Layer 8 of a small transformer language model trained on English Wikipedia (13 layers, counted from 0, width 128).
Take only the direct path to the model's output, skipping the later layers: a vector added to the residual stream pushes a token's score in proportion to its dot product with that token's output vector.

Output vectors of the tokens that the questions are about. A number n stands for (n - 500) times 0.0025.
"ows": 508 561 514 456 578 484 530 360 615 573 706 437 518 465 298 542 343 445 463 506 439 548 601 470 510 452 254 422 790 461 538 757 335 641 340 546 714 454 409 384 664 494 353 209 334 438 451 390 782 538 537 616 305 409 590 498 519 507 399 354 295 753 339 630 472 663 419 414 439 349 393 209 420 520 585 540 570 682 494 629 783 632 369 625 692 440 422 506 220 423 560 508 378 553 811 723 318 501 479 662 306 398 418 604 498 624 342 602 659 285 430 689 424 709 502 660 524 638 774 193 306 596 353 475 567 590 592 470
",": 507 521 516 477 425 528 618 536 578 578 474 605 467 481 576 533 562 576 426 499 484 523 542 490 514 475 556 462 514 556 535 481 508 623 483 483 417 573 512 507 488 496 409 401 487 521 440 290 499 557 436 464 400 510 430 384 532 605 594 406 371 571 529 560 274 481 557 556 623 559 538 531 541 551 510 450 365 454 617 509 482 431 386 475 426 633 559 612 483 540 477 437 535 523 481 389 549 328 535 523 521 473 470 421 538 406 587 434 516 475 496 468 509 554 537 479 626 363 309 562 617 622 552 448 603 477 530 391
" c": 507 368 434 505 531 483 508 542 451 507 419 497 498 456 529 518 537 481 486 550 443 419 467 476 488 449 500 432 392 518 647 422 537 565 588 533 499 434 528 517 519 392 493 446 521 483 585 470 437 539 558 459 483 489 556 441 654 495 539 532 569 430 467 402 490 507 526 504 402 528 513 603 480 406 426 521 576 552 469 493 606 519 525 590 525 545 526 549 520 456 478 588 534 384 485 528 490 423 508 535 617 440 534 575 515 378 432 403 413 496 528 500 555 578 491 512 488 633 422 469 506 588 445 568 689 414 456 426
"erson": 461 674 500 353 552 482 520 578 97 567 700 467 387 599 388 533 304 537 550 511 493 631 720 353 519 318 339 606 729 248 565 387 258 388 535 516 586 637 350 642 642 572 493 322 332 591 567 348 527 367 762 591 571 488 461 437 714 294 409 446 469 763 440 758 714 299 416 463 381 157 598 382 354 474 646 557 428 396 550 624 504 603 600 453 276 513 572 271 448 633 562 557 543 230 495 570 633 593 484 600 544 571 292 560 461 718 228 591 409 456 686 476 389 540 353 508 385 705 764 454 534 692 275 696 576 587 553 476
"ilm": 539 310 416 429 616 496 364 424 414 479 465 401 713 275 437 516 374 579 646 494 539 211 352 501 627 606 367 537 518 248 328 411 210 585 459 292 736 725 551 365 431 364 462 677 511 466 595 549 513 182 800 549 692 633 646 530 374 595 471 756 575 659 305 736 609 405 458 498 370 518 442 507 325 481 470 667 598 450 624 555 362 501 227 627 402 519 624 435 435 342 620 451 645 625 275 453 515 580 513 529 308 657 343 655 428 698 366 575 552 474 527 401 348 633 304 700 454 664 739 452 392 855 451 707 504 404 533 594
"ences": 534 458 518 424 760 491 402 427 408 521 614 622 641 342 250 863 532 328 440 518 607 452 565 458 479 511 556 542 763 223 520 675 516 482 618 361 680 365 483 403 578 416 626 533 205 213 697 352 311 516 635 568 837 669 611 445 356 276 579 593 589 558 377 770 545 675 489 774 551 523 576 430 275 572 626 767 388 494 412 377 493 622 498 538 566 386 482 430 354 419 524 508 458 420 414 604 480 501 431 360 325 455 470 530 480 642 282 552 534 442 215 435 465 619 502 486 461 564 600 370 304 737 238 424 652 723 286 588
"ac": 345 419 530 515 415 511 701 405 484 412 550 520 624 599 273 636 548 492 427 570 470 605 441 463 416 589 532 547 434 529 508 617 469 435 516 507 546 320 498 478 445 372 651 444 521 522 481 572 597 534 481 495 432 459 452 195 409 412 605 438 634 525 446 655 449 670 423 490 620 537 477 518 414 336 513 436 451 421 553 274 649 524 402 410 529 380 454 519 507 271 739 516 603 364 557 609 682 429 438 562 513 533 720 391 475 591 515 575 498 516 617 420 419 519 371 519 307 578 659 709 656 472 460 558 473 460 515 561
"stem": 545 491 721 336 442 484 159 511 423 568 617 678 553 522 341 683 542 258 670 471 574 518 647 577 555 465 257 324 723 380 152 540 422 583 548 421 732 670 662 544 422 643 469 345 510 499 641 314 572 632 567 589 701 483 585 471 689 449 397 495 330 411 513 720 590 624 209 439 445 237 405 281 447 283 564 503 596 446 727 724 432 554 419 581 338 714 313 519 446 604 516 446 383 370 577 712 362 412 655 415 602 631 442 302 286 518 532 457 702 369 386 395 294 748 264 686 640 577 692 359 570 412 206 523 645 525 546 649
"era": 559 294 484 351 537 517 336 124 739 545 587 437 487 603 386 651 616 538 495 643 511 337 531 350 553 554 410 599 531 399 373 408 337 619 397 267 678 696 574 414 495 470 305 650 349 399 628 509 344 517 457 598 537 562 368 502 492 597 316 574 536 514 398 798 557 648 384 537 536 717 533 534 546 452 537 322 492 548 488 492 565 587 341 408 571 596 381 642 586 662 745 725 531 315 435 755 530 333 560 603 388 441 530 561 328 682 415 469 572 653 592 443 262 497 571 523 370 419 643 416 224 533 439 464 582 550 370 487
"orth": 683 681 518 442 545 463 533 625 427 354 496 361 632 561 468 588 190 607 507 489 506 586 616 707 317 595 454 508 630 220 509 391 259 550 618 370 560 416 557 405 426 392 635 480 659 422 511 523 629 187 558 752 380 324 461 348 634 271 510 539 376 484 374 653 444 580 308 489 506 448 555 350 433 405 559 425 433 560 724 455 510 568 248 533 357 720 590 504 400 672 714 727 530 424 439 325 580 535 500 671 463 446 441 289 649 477 460 582 808 541 430 409 562 546 402 489 341 658 804 370 461 655 362 593 499 523 355 693
" and": 417 463 509 542 402 554 398 425 499 587 439 424 500 518 509 456 516 498 399 547 506 639 466 505 470 578 540 423 456 577 470 413 591 516 365 514 428 599 464 594 611 530 581 470 452 476 525 131 554 490 425 512 431 600 351 567 627 426 608 464 472 502 472 477 545 505 564 518 576 575 448 454 425 601 516 535 473 440 579 645 507 494 447 401 491 539 548 654 442 540 475 427 471 566 490 456 588 424 516 453 512 536 539 527 553 442 532 467 445 492 531 404 547 497 509 441 495 423 378 409 469 638 607 421 747 532 590 516
"ides": 353 313 490 438 519 507 189 285 420 597 538 746 501 494 508 414 453 385 688 515 428 538 595 421 505 401 471 571 625 547 601 384 602 742 447 479 653 441 508 526 481 349 644 504 367 370 325 443 393 234 476 688 491 439 426 528 568 423 525 365 598 559 343 737 471 383 384 588 524 560 440 402 381 391 602 341 636 772 519 558 813 592 373 571 689 530 490 436 650 304 496 618 388 657 558 675 376 581 306 526 300 557 530 379 405 681 587 679 811 472 226 505 518 653 438 555 396 621 656 394 446 554 574 533 571 414 252 594
"ily": 535 430 670 320 412 485 324 387 523 417 496 604 854 561 560 338 429 205 462 213 307 457 606 395 266 623 606 543 678 588 613 532 296 462 378 581 360 358 419 536 429 477 476 388 321 611 522 487 614 354 676 815 444 603 379 539 671 596 555 582 678 628 413 664 433 393 541 254 666 317 609 372 279 283 606 492 471 443 466 678 628 555 660 620 434 767 376 531 457 544 698 623 399 598 516 531 332 695 449 335 266 718 354 754 407 704 161 533 466 584 341 440 353 840 270 701 373 761 645 464 37 749 497 786 492 512 532 451
" than": 533 440 637 646 693 479 241 531 568 443 563 693 725 516 458 524 376 340 345 602 522 475 785 233 462 811 464 310 737 455 248 414 613 341 670 248 317 604 578 551 591 771 633 334 526 386 621 231 621 453 606 399 434 720 227 404 571 382 494 677 550 594 335 555 390 538 517 346 675 267 566 250 390 334 444 490 419 631 635 763 731 597 551 520 505 660 252 440 485 629 646 633 395 413 439 406 478 345 510 570 394 612 277 541 435 398 420 455 702 748 428 494 589 662 498 604 428 572 473 363 485 805 397 345 490 372 341 511
"ings": 439 476 530 564 860 514 620 577 624 500 554 468 638 590 398 396 192 371 696 246 401 446 565 465 564 375 548 470 560 552 452 385 327 465 399 562 560 371 583 217 584 641 595 650 500 363 500 382 442 335 670 504 283 515 409 360 392 500 407 442 270 584 236 663 373 528 521 589 441 500 479 610 325 521 442 600 322 402 412 482 467 541 456 695 576 421 464 554 394 299 606 630 386 738 461 877 486 392 477 799 394 535 331 534 462 596 268 378 708 515 450 542 406 757 540 530 282 687 785 569 583 819 477 624 520 740 372 583
"ge": 689 635 569 332 440 483 363 298 555 639 703 581 480 372 397 510 510 298 348 522 414 495 459 628 367 678 617 531 661 386 491 521 508 777 426 303 733 415 677 391 366 699 631 448 372 441 758 421 519 478 473 500 310 369 648 651 526 606 544 588 503 442 502 586 554 284 213 159 591 321 222 389 481 575 592 458 306 370 495 538 449 492 586 506 356 508 361 461 452 681 744 687 588 209 565 673 449 432 434 652 480 660 476 634 561 630 303 687 441 398 316 400 575 619 596 387 405 652 594 640 340 552 500 356 625 503 597 658
"sk": 444 447 405 487 407 502 515 415 422 379 688 582 628 540 476 586 419 408 421 347 516 604 424 501 511 501 352 500 379 348 418 431 541 553 455 136 861 696 671 611 310 384 481 538 424 494 394 443 622 526 504 698 391 436 467 368 399 530 518 701 441 543 430 654 655 481 322 346 535 654 557 543 343 575 447 373 712 631 809 444 703 577 293 471 622 594 360 330 408 483 657 554 612 404 613 349 477 601 515 494 360 274 371 484 339 528 518 583 590 447 471 525 777 690 501 330 504 696 699 567 378 526 409 455 544 642 490 537
"ik": 416 715 508 434 493 534 471 295 231 521 481 449 573 382 551 479 438 426 467 370 483 559 599 479 412 600 528 442 537 381 582 453 348 494 457 527 600 452 489 485 420 533 238 545 523 491 494 456 600 429 464 597 356 482 507 431 540 549 524 530 630 581 355 686 522 726 322 332 577 671 560 462 495 492 466 437 701 502 491 580 625 472 468 518 526 517 593 264 403 533 720 393 505 421 498 635 426 606 441 433 471 467 527 593 406 604 526 590 605 474 604 510 395 620 525 441 379 613 653 575 498 441 653 510 481 386 450 565
"iz": 429 455 592 348 511 489 407 433 365 519 651 515 534 270 645 463 498 420 501 437 446 495 659 435 483 415 561 413 538 312 488 614 362 474 492 448 538 478 651 408 612 385 328 584 368 584 645 499 677 235 535 485 476 441 522 495 616 520 441 327 464 571 481 628 438 618 530 490 648 746 521 384 456 529 527 386 552 594 588 594 439 492 636 449 338 481 674 373 331 314 770 397 706 598 422 710 481 452 323 532 321 600 543 470 540 387 481 525 561 505 516 647 510 627 528 511 563 789 702 560 305 527 518 440 446 336 332 579
"ction": 553 234 699 406 706 492 276 467 426 421 295 644 670 170 328 603 501 259 460 389 553 428 430 748 546 709 705 522 967 598 229 474 534 538 526 313 455 413 328 581 453 829 354 408 430 433 855 475 438 321 522 655 757 596 574 462 434 525 615 463 572 574 418 581 593 470 359 361 430 250 396 351 345 515 290 485 525 360 667 564 587 427 307 571 473 330 287 636 531 615 706 613 633 339 553 544 382 505 447 794 437 516 334 403 494 566 458 585 526 341 506 543 663 629 584 628 556 546 637 447 455 324 386 649 746 294 338 830
"ler": 401 410 403 313 326 491 506 321 262 537 631 560 476 624 466 478 549 472 568 215 420 474 492 555 564 368 511 649 437 390 524 629 300 346 384 507 634 547 651 428 435 711 424 643 466 611 469 378 633 462 717 655 636 522 609 498 559 728 295 470 451 547 482 609 557 306 416 413 390 465 528 559 311 552 677 506 449 473 758 341 455 574 363 465 435 608 442 562 308 606 860 643 451 408 632 373 580 729 521 551 567 526 349 482 505 634 600 476 495 387 216 444 335 624 299 632 356 636 750 141 600 634 341 799 613 616 419 427
"arm": 658 544 514 385 490 499 500 605 369 539 643 392 659 396 487 475 403 434 497 540 387 454 639 385 316 663 578 708 634 494 463 497 373 398 595 463 457 352 527 362 532 455 578 467 527 371 581 466 517 463 649 668 683 666 389 376 582 489 309 424 597 353 382 689 395 638 448 478 411 214 566 478 229 596 470 448 704 432 590 619 359 441 317 503 602 679 538 527 450 319 639 501 590 503 501 668 414 373 530 696 480 601 453 268 452 469 589 479 753 372 544 574 484 443 410 527 579 689 746 301 417 489 437 566 509 316 543 649
"ze": 744 495 631 505 677 494 614 243 545 594 719 806 517 498 607 465 515 588 717 237 587 374 374 473 488 409 589 519 596 536 446 471 272 509 397 418 669 598 540 404 447 609 270 495 284 487 574 352 610 514 544 466 531 377 538 613 336 613 550 436 555 556 433 698 513 443 280 186 575 417 424 601 485 369 361 488 312 575 353 341 654 442 512 445 427 705 223 531 556 390 739 520 648 370 530 727 400 554 438 590 695 482 392 511 396 653 453 555 520 516 238 633 633 592 401 397 603 562 581 414 475 445 391 477 606 425 457 602
"lo": 439 245 578 440 449 511 626 528 372 558 550 579 609 627 482 603 267 384 535 489 588 495 400 417 364 630 488 464 503 192 265 361 271 728 421 500 425 563 315 382 544 507 467 406 513 590 482 645 485 632 605 531 471 576 521 393 451 532 286 744 344 396 535 633 476 455 363 381 582 203 558 585 406 511 468 424 575 656 542 655 594 628 376 480 666 531 242 571 442 510 892 447 596 413 611 581 552 512 577 284 598 633 304 619 386 637 758 552 671 485 392 496 390 633 348 700 450 779 676 236 476 491 474 636 522 503 406 467
" he": 524 291 528 403 623 470 586 549 288 536 431 540 667 482 540 442 564 543 446 489 387 369 626 377 563 578 462 523 578 524 590 511 454 510 388 587 409 635 431 380 475 497 430 364 395 468 417 260 622 360 461 383 490 534 517 399 608 577 515 578 587 527 520 426 420 558 468 538 478 596 425 596 380 616 437 479 552 429 459 564 498 555 541 662 450 649 587 544 555 549 505 626 576 550 503 514 449 416 607 705 592 410 476 413 550 390 451 525 414 752 548 448 495 547 360 591 495 504 481 314 526 556 362 548 645 497 329 511
"way": 562 378 434 392 445 484 521 548 567 561 575 700 671 619 408 603 493 505 594 555 458 365 693 676 474 641 547 570 509 538 409 456 297 543 334 388 497 398 489 445 463 583 384 252 448 269 738 348 477 528 679 436 371 735 438 497 623 645 329 470 238 387 319 520 613 619 381 446 630 257 377 338 332 497 525 309 630 589 407 750 344 543 474 530 403 630 372 417 537 339 814 392 562 512 815 708 403 380 598 565 392 741 469 695 307 563 559 418 663 600 573 727 122 646 497 560 319 501 678 711 523 421 280 358 615 596 330 578

Each question shows what one neuron of this layer's MLP adds at an activation of 1. A number n stands for (n - 500) times 0.00085.

n391: 422 510 539 490 551 523 501 479 520 510 496 517 564 517 417 460 533 500 534 457 507 472 573 458 436 537 445 500 442 552 491 553 535 490 556 509 471 600 487 577 493 472 510 459 577 473 497 434 444 526 534 437 489 561 491 401 469 424 488 487 514 430 555 498 480 520 585 486 453 541 506 543 381 428 471 500 444 424 517 543 481 479 403 449 502 497 571 590 389 490 533 560 553 538 519 477 587 574 532 541 542 533 520 599 521 516 522 553 446 541 393 503 454 517 625 553 473 435 500 430 440 533 453 483 477 517 476 512
Which of these tokens does it push up most? " than"

n171: 535 514 530 425 472 466 538 523 458 565 480 498 528 509 477 502 502 551 514 568 478 508 488 523 466 433 527 520 549 444 478 491 492 518 509 503 483 528 603 538 532 501 500 475 491 498 491 352 453 476 481 520 561 517 484 485 488 545 598 519 485 482 515 483 477 532 541 508 486 541 470 465 512 480 472 510 531 492 480 475 473 365 488 511 542 530 543 430 513 554 533 527 554 475 443 512 502 540 525 492 554 449 485 427 549 518 479 517 561 476 484 445 514 507 518 495 431 468 509 488 436 462 428 526 517 527 448 534
Which two tokens does it push up most, strongest first? "orth", "ences"

n333: 538 515 488 500 530 489 446 529 556 549 451 525 544 526 503 477 432 508 529 451 424 533 522 520 550 488 492 491 479 570 619 480 568 435 528 440 560 540 526 468 475 432 451 463 437 449 495 408 452 437 503 492 561 492 561 430 463 489 507 479 523 538 510 498 497 548 563 465 477 482 443 454 538 536 466 483 500 483 467 544 496 463 378 497 455 432 524 547 513 493 554 497 577 504 589 529 515 506 438 520 454 469 375 528 448 486 596 517 482 523 541 557 550 525 439 521 556 517 558 549 490 454 521 439 553 550 448 558
Which three tokens does it push up most, strongest first? "ction", "way", "sk"

n237: 456 508 520 403 493 403 500 504 492 523 531 490 530 539 546 455 441 452 469 596 477 509 489 504 405 498 452 527 477 461 446 551 474 479 554 548 544 570 416 454 518 487 438 455 534 479 511 517 485 434 451 515 543 613 529 406 537 521 453 571 510 533 551 535 493 465 487 503 474 467 445 532 509 517 426 474 537 453 529 496 401 488 443 454 578 552 489 539 563 394 477 485 482 433 632 503 564 602 491 532 500 561 478 520 541 500 596 489 460 494 397 560 488 467 481 557 532 525 552 493 449 503 499 527 503 565 530 534
Which three tokens does it push up most, strongest first? "lo", "arm", "ler"

n213: 515 488 454 526 446 479 479 523 432 555 651 537 645 552 469 569 560 526 477 513 609 449 581 542 494 492 531 537 424 592 515 565 430 515 545 506 402 465 562 539 673 504 509 629 435 583 310 537 480 480 465 628 513 468 443 586 423 498 453 456 492 470 492 447 480 384 506 529 438 443 574 530 339 606 494 489 511 572 461 603 443 491 404 577 428 552 441 542 500 443 524 439 569 421 454 458 556 498 413 522 507 582 448 507 504 477 502 516 477 468 476 463 557 524 385 440 507 568 504 489 425 462 407 468 507 569 442 469
Which two tokens does it push up most, strongest first? "ler", "arm"

n80: 493 526 511 403 549 461 528 440 469 458 567 428 528 605 480 446 514 602 462 513 485 656 491 543 491 429 524 474 519 571 426 460 503 497 523 503 455 574 416 560 530 472 517 436 552 630 496 540 456 416 572 490 612 601 438 616 520 510 487 449 441 444 485 445 564 550 446 508 489 545 568 476 431 541 487 535 508 573 434 450 502 546 488 574 625 490 516 564 520 497 412 456 497 525 382 541 522 409 453 484 474 460 441 513 621 430 414 467 512 479 486 486 473 497 480 500 479 463 561 459 507 475 429 552 530 567 468 469
Pushed down most: "ge"

n311: 512 492 522 486 716 516 630 414 447 574 583 507 549 547 444 491 563 430 570 528 454 448 398 444 529 536 565 475 556 532 436 544 599 474 498 550 430 520 505 408 460 559 530 495 552 471 486 517 551 469 591 408 447 508 512 538 577 527 464 475 420 617 484 530 498 570 425 493 423 498 493 618 491 540 365 392 459 598 543 553 420 427 388 519 521 505 557 522 454 459 494 521 512 545 528 448 575 532 437 461 493 495 418 442 438 591 529 446 444 453 549 439 525 555 542 508 520 490 483 512 428 545 425 547 480 524 434 399
Which of these tokens does it push up most? "ings"

n173: 529 458 602 528 526 441 425 469 500 523 513 476 460 556 455 525 487 543 444 461 483 475 416 562 615 547 468 487 456 594 549 497 473 467 509 457 575 505 502 488 469 602 537 587 512 457 500 435 456 608 468 433 436 497 610 516 439 470 511 417 497 467 527 552 488 503 454 564 485 515 472 611 508 441 544 525 543 450 430 411 473 491 551 452 447 485 420 452 576 448 478 509 556 525 462 464 492 561 516 477 490 455 513 356 503 552 462 503 463 531 443 436 532 508 546 527 591 564 531 513 462 472 567 571 548 629 385 566
Which of these tokens does it push up most? "ze"

n257: 541 460 493 477 473 404 532 458 519 476 528 412 490 507 434 519 381 503 502 425 378 510 552 482 420 420 530 611 445 578 505 432 475 540 510 585 641 509 470 437 591 486 402 496 509 524 525 570 474 527 445 502 573 499 506 538 523 437 491 478 463 421 492 430 552 464 491 468 537 519 529 490 561 534 494 588 533 476 466 480 613 493 544 543 589 527 470 591 508 517 493 523 513 498 441 473 600 435 490 460 598 470 443 531 541 483 523 438 531 498 456 567 483 544 569 516 519 451 433 446 442 573 572 477 528 498 482 509
Which of these tokens does it push up most? " c"

n159: 510 517 594 541 456 511 543 423 526 538 562 473 420 576 457 442 434 407 505 520 486 520 414 525 536 480 399 472 574 475 505 509 490 511 485 588 625 416 407 435 534 428 533 495 450 567 493 543 565 511 450 506 481 543 512 451 466 404 472 560 471 529 577 528 511 412 490 581 414 467 561 507 570 525 478 521 492 561 432 418 443 485 515 568 580 559 436 568 427 521 547 423 424 505 476 451 513 472 449 478 557 467 478 540 593 410 551 599 498 403 472 484 440 485 432 571 592 492 452 553 532 512 464 514 611 568 545 518
Which two tokens does it push up most, strongest first? "ows", "lo"

n38: 397 513 572 450 407 489 524 431 476 481 481 507 494 422 472 396 542 495 564 536 399 547 571 525 547 508 437 598 513 490 426 602 510 522 452 457 589 503 479 418 495 574 580 407 483 513 487 500 586 551 472 438 466 443 509 422 430 398 457 463 517 487 527 504 468 503 548 485 526 462 502 537 507 427 401 532 439 379 505 498 464 494 497 528 441 608 424 552 538 621 513 441 518 586 505 481 514 461 447 430 513 609 521 489 611 479 437 546 589 595 545 493 599 511 583 493 477 521 463 519 490 556 405 447 533 599 566 583
Which three tokens does it push up most, strongest first? "ge", "stem", " than"

n23: 459 529 549 464 560 477 503 537 568 575 512 543 483 530 421 551 450 464 473 573 467 434 455 463 442 469 508 488 563 437 465 445 492 503 492 429 439 519 479 430 486 510 446 478 496 481 560 476 478 432 561 491 503 429 481 490 505 515 519 472 492 521 468 574 546 540 581 500 475 502 454 468 570 586 448 504 598 561 540 501 461 501 496 522 616 524 443 565 525 445 532 508 478 480 557 495 501 585 536 500 514 566 530 485 527 399 488 530 525 483 529 491 566 522 491 465 453 480 456 441 472 468 486 512 500 524 531 405
Which of these tokens does it push up most? "ows"

n441: 478 522 508 500 458 394 429 450 469 500 520 473 509 472 450 512 559 418 544 560 540 459 477 518 555 509 390 454 607 556 503 540 459 484 512 464 572 457 426 450 458 509 467 541 560 502 488 532 458 510 465 592 500 440 478 436 536 530 463 608 424 513 546 352 536 534 527 506 455 523 540 528 467 452 526 540 477 483 511 436 559 503 538 594 435 552 521 526 579 527 565 604 573 472 570 476 586 481 483 479 451 357 494 487 550 657 502 486 418 536 546 583 512 481 470 455 473 351 424 489 446 447 569 559 391 533 492 610
Which two tokens does it push up most, strongest first? "era", "ction"

n353: 525 502 490 480 470 476 505 477 568 562 507 546 533 523 444 513 505 447 469 526 465 462 477 537 460 468 465 553 514 532 462 504 508 441 509 506 488 502 543 488 489 471 465 414 397 450 531 520 475 474 544 408 500 632 501 477 455 479 473 494 411 471 506 520 509 488 522 533 486 467 563 480 550 481 552 541 576 515 459 586 479 481 487 516 671 466 497 494 530 461 454 503 483 501 546 528 501 446 560 490 492 495 387 473 495 524 525 435 551 472 419 516 553 516 504 530 514 481 555 528 505 542 471 478 511 473 553 482
Which two tokens does it push up most, strongest first? "way", "ows"

n375: 486 543 487 444 500 395 521 540 391 457 574 504 490 518 459 488 479 414 528 537 522 525 548 556 485 575 497 533 439 441 461 394 507 487 463 402 527 499 483 525 516 465 458 506 518 442 468 418 546 471 426 507 490 513 475 497 434 463 457 440 560 559 503 509 440 558 533 583 526 511 570 438 504 553 496 506 500 444 465 567 499 559 564 531 481 449 520 483 408 504 394 536 497 574 502 514 512 472 469 491 506 580 501 519 504 477 452 506 512 463 483 568 604 536 506 549 547 507 552 428 482 426 670 521 599 519 503 593
Which of these tokens does it push up most? "iz"

n468: 551 495 448 446 465 459 460 366 463 502 520 472 563 589 439 515 510 516 404 464 581 533 549 401 554 469 438 588 529 558 489 537 620 576 573 471 576 549 455 500 406 564 480 463 444 495 507 519 508 580 544 481 428 433 544 471 451 540 586 464 566 506 558 448 592 566 489 388 498 443 453 458 391 561 563 414 442 495 407 532 513 473 461 575 512 476 479 469 492 458 512 547 595 572 527 517 523 455 453 455 550 506 548 491 500 527 489 498 490 444 500 417 541 446 574 500 552 494 543 619 492 515 472 471 509 574 489 435
Pushed down most: "orth"

n272: 436 500 514 557 404 444 543 543 519 530 488 453 478 437 526 487 599 444 408 485 466 463 489 519 534 537 558 536 469 635 518 570 373 561 430 628 491 612 529 544 395 498 493 464 543 400 378 431 481 537 561 494 591 439 507 630 574 465 400 537 406 563 505 622 452 523 491 467 416 432 529 557 435 529 440 567 507 439 519 405 420 440 471 502 419 441 447 609 526 511 517 583 549 431 506 514 539 531 503 519 577 481 514 456 505 472 512 559 451 626 417 495 571 511 474 551 467 442 506 476 535 550 437 404 463 618 595 468
Which of these tokens does it push up most? "ler"

n253: 500 487 519 542 518 568 538 454 588 492 508 582 527 537 494 487 558 557 454 433 488 453 468 499 486 520 533 411 410 452 512 577 467 539 480 511 461 447 499 525 395 500 484 455 472 526 481 516 474 473 442 578 562 468 457 518 588 500 524 522 470 511 510 411 531 515 524 504 558 504 519 527 496 467 593 460 495 419 503 582 526 477 473 407 468 422 511 417 508 433 468 541 536 515 536 505 475 555 560 475 422 420 501 545 492 542 491 496 480 505 547 412 517 464 415 495 526 532 489 629 506 505 526 512 450 491 469 512
Pushed down most: "arm"

n101: 475 505 572 469 454 468 410 516 567 535 525 589 545 473 546 545 436 493 545 528 520 566 503 479 449 518 616 534 500 486 463 420 507 484 483 516 551 514 447 524 453 453 462 530 463 564 491 450 480 504 568 438 433 499 459 544 423 521 521 451 456 493 635 500 560 455 396 482 434 499 574 436 539 506 479 519 538 404 529 429 444 492 453 580 509 520 459 529 526 560 460 506 465 485 548 512 563 583 454 469 494 591 468 497 462 497 470 517 611 480 483 455 491 502 448 573 485 511 503 428 513 456 468 518 602 477 493 460
Which of these tokens does it push up most? "stem"

n210: 474 620 494 512 417 485 447 425 483 452 386 544 493 536 508 351 433 463 551 414 512 552 610 488 490 369 500 415 530 563 542 450 563 486 531 512 526 521 456 469 626 453 570 671 545 500 417 498 625 425 374 415 519 532 508 524 466 472 533 614 481 445 504 519 494 556 498 542 538 446 387 442 506 520 558 570 422 448 560 413 523 564 565 559 582 611 580 536 572 476 550 479 557 424 544 508 409 550 475 447 462 364 477 465 506 583 409 538 405 475 546 580 620 560 620 437 515 417 475 538 559 536 531 337 573 487 412 537
Pushed down most: "lo"

n258: 530 479 562 532 547 431 509 574 531 534 460 526 573 485 545 506 521 509 466 509 487 453 511 541 479 515 527 461 536 543 512 451 478 471 489 545 482 556 407 378 567 427 513 588 379 414 535 458 543 506 500 496 469 453 501 490 504 400 510 494 549 504 571 543 526 444 555 467 539 522 567 431 482 440 532 515 449 567 486 559 462 458 469 519 597 462 407 517 475 500 481 487 476 578 541 436 615 477 443 561 550 520 462 451 527 490 478 480 485 461 450 519 564 512 545 550 410 494 556 440 452 511 359 521 540 582 441 526
Which of these tokens does it push up most? "ences"

n49: 492 509 503 492 492 498 507 492 502 511 494 498 474 502 491 507 509 507 497 511 497 510 486 507 488 488 515 507 489 520 513 486 518 499 504 503 530 516 488 508 497 491 501 519 493 495 499 506 503 501 493 477 493 497 493 500 498 503 511 488 499 497 507 505 492 489 509 504 484 508 496 507 508 499 499 516 496 495 485 507 496 499 492 501 501 494 518 506 514 496 503 492 485 528 481 496 519 492 494 494 526 502 494 499 504 480 508 484 482 504 508 472 507 480 501 497 485 497 484 501 507 488 503 500 506 506 514 510
Which of these tokens does it push up most? " and"

n365: 455 582 572 434 414 434 491 537 468 443 544 484 444 426 578 481 500 466 600 500 540 571 522 545 585 582 502 472 568 452 489 558 558 565 534 482 464 502 473 422 511 437 525 514 507 395 548 429 371 515 643 531 457 568 590 525 521 531 546 489 440 572 608 553 361 560 508 411 518 572 577 381 428 487 556 476 423 402 428 464 549 426 502 485 563 584 420 421 615 474 524 455 635 591 526 489 542 555 514 487 514 523 473 569 502 570 460 476 489 593 397 487 536 473 585 401 464 592 480 566 411 402 464 475 507 430 455 433
Pushed down most: "ler"

n321: 399 369 510 538 374 431 406 397 488 522 549 571 329 462 491 513 536 441 509 396 536 495 562 550 548 562 597 514 642 432 550 460 561 687 596 478 474 530 435 557 568 473 526 556 496 556 444 422 526 541 475 482 518 555 446 497 427 559 556 544 528 493 483 527 476 479 526 529 525 453 585 508 465 513 502 397 552 564 491 513 473 541 538 560 482 464 430 575 474 494 346 455 576 539 490 438 509 576 461 450 574 438 553 389 498 514 446 615 502 471 492 552 580 492 500 441 448 509 475 439 594 460 438 436 389 553 511 421
Which of these tokens does it push up most? "ides"

n373: 546 483 472 486 513 527 493 536 528 406 626 550 477 502 561 498 446 473 440 549 446 527 444 437 451 553 492 524 380 469 389 497 487 603 482 474 436 458 469 465 599 502 454 532 498 450 561 615 485 452 533 537 527 518 448 382 466 532 524 505 541 423 518 508 470 513 566 519 530 506 552 427 429 542 524 513 423 476 420 541 608 452 623 410 486 508 463 576 507 500 597 506 450 465 509 458 616 524 504 519 481 464 537 459 500 638 510 522 472 634 429 498 564 503 520 517 495 528 536 429 550 431 560 498 401 467 440 500
Which of these tokens does it push up most? "lo"

n26: 458 435 475 348 502 583 586 486 553 462 451 428 508 399 555 569 515 491 527 469 572 558 506 481 522 550 426 560 530 627 480 522 470 486 574 577 498 524 557 547 451 496 542 549 519 515 475 451 475 481 555 504 481 472 450 524 542 526 442 486 490 415 599 531 561 406 536 477 540 581 486 498 358 545 490 548 426 528 421 474 590 541 491 384 454 430 632 535 395 532 502 538 398 534 496 510 496 576 516 485 528 550 435 481 656 492 577 368 594 540 424 491 520 450 529 376 412 405 487 445 520 449 491 497 502 588 563 451
Which two tokens does it push up most, strongest first? "ler", " and"

n120: 474 512 521 514 491 485 541 497 588 458 526 496 469 485 510 503 500 557 474 506 529 490 534 523 510 528 526 495 533 491 512 514 545 494 520 538 479 501 476 519 527 529 534 498 497 479 491 506 504 523 460 510 492 470 474 457 454 555 519 511 513 471 539 500 491 496 496 461 514 496 482 502 503 517 494 534 487 513 469 469 486 447 458 480 451 524 564 530 472 532 529 548 502 513 479 482 503 461 442 433 474 508 484 490 523 539 463 482 450 536 529 486 496 458 513 442 523 513 452 532 546 514 509 475 503 519 527 474
Which of these tokens does it push up most? ","

n81: 487 513 512 483 493 510 516 487 505 511 497 500 462 491 491 491 507 495 500 512 508 511 480 494 500 491 523 483 487 505 513 505 513 522 504 529 521 513 495 505 485 495 502 509 485 511 521 504 481 525 515 491 484 478 495 467 464 535 520 484 509 505 495 492 481 491 497 497 499 531 498 491 514 509 491 506 506 469 490 520 482 506 467 500 533 501 503 504 505 471 528 500 482 520 471 504 525 488 490 517 539 522 518 488 479 496 510 490 489 488 528 493 505 474 498 512 491 472 496 506 511 472 505 504 505 494 490 504
Which two tokens does it push up most, strongest first? "ac", ","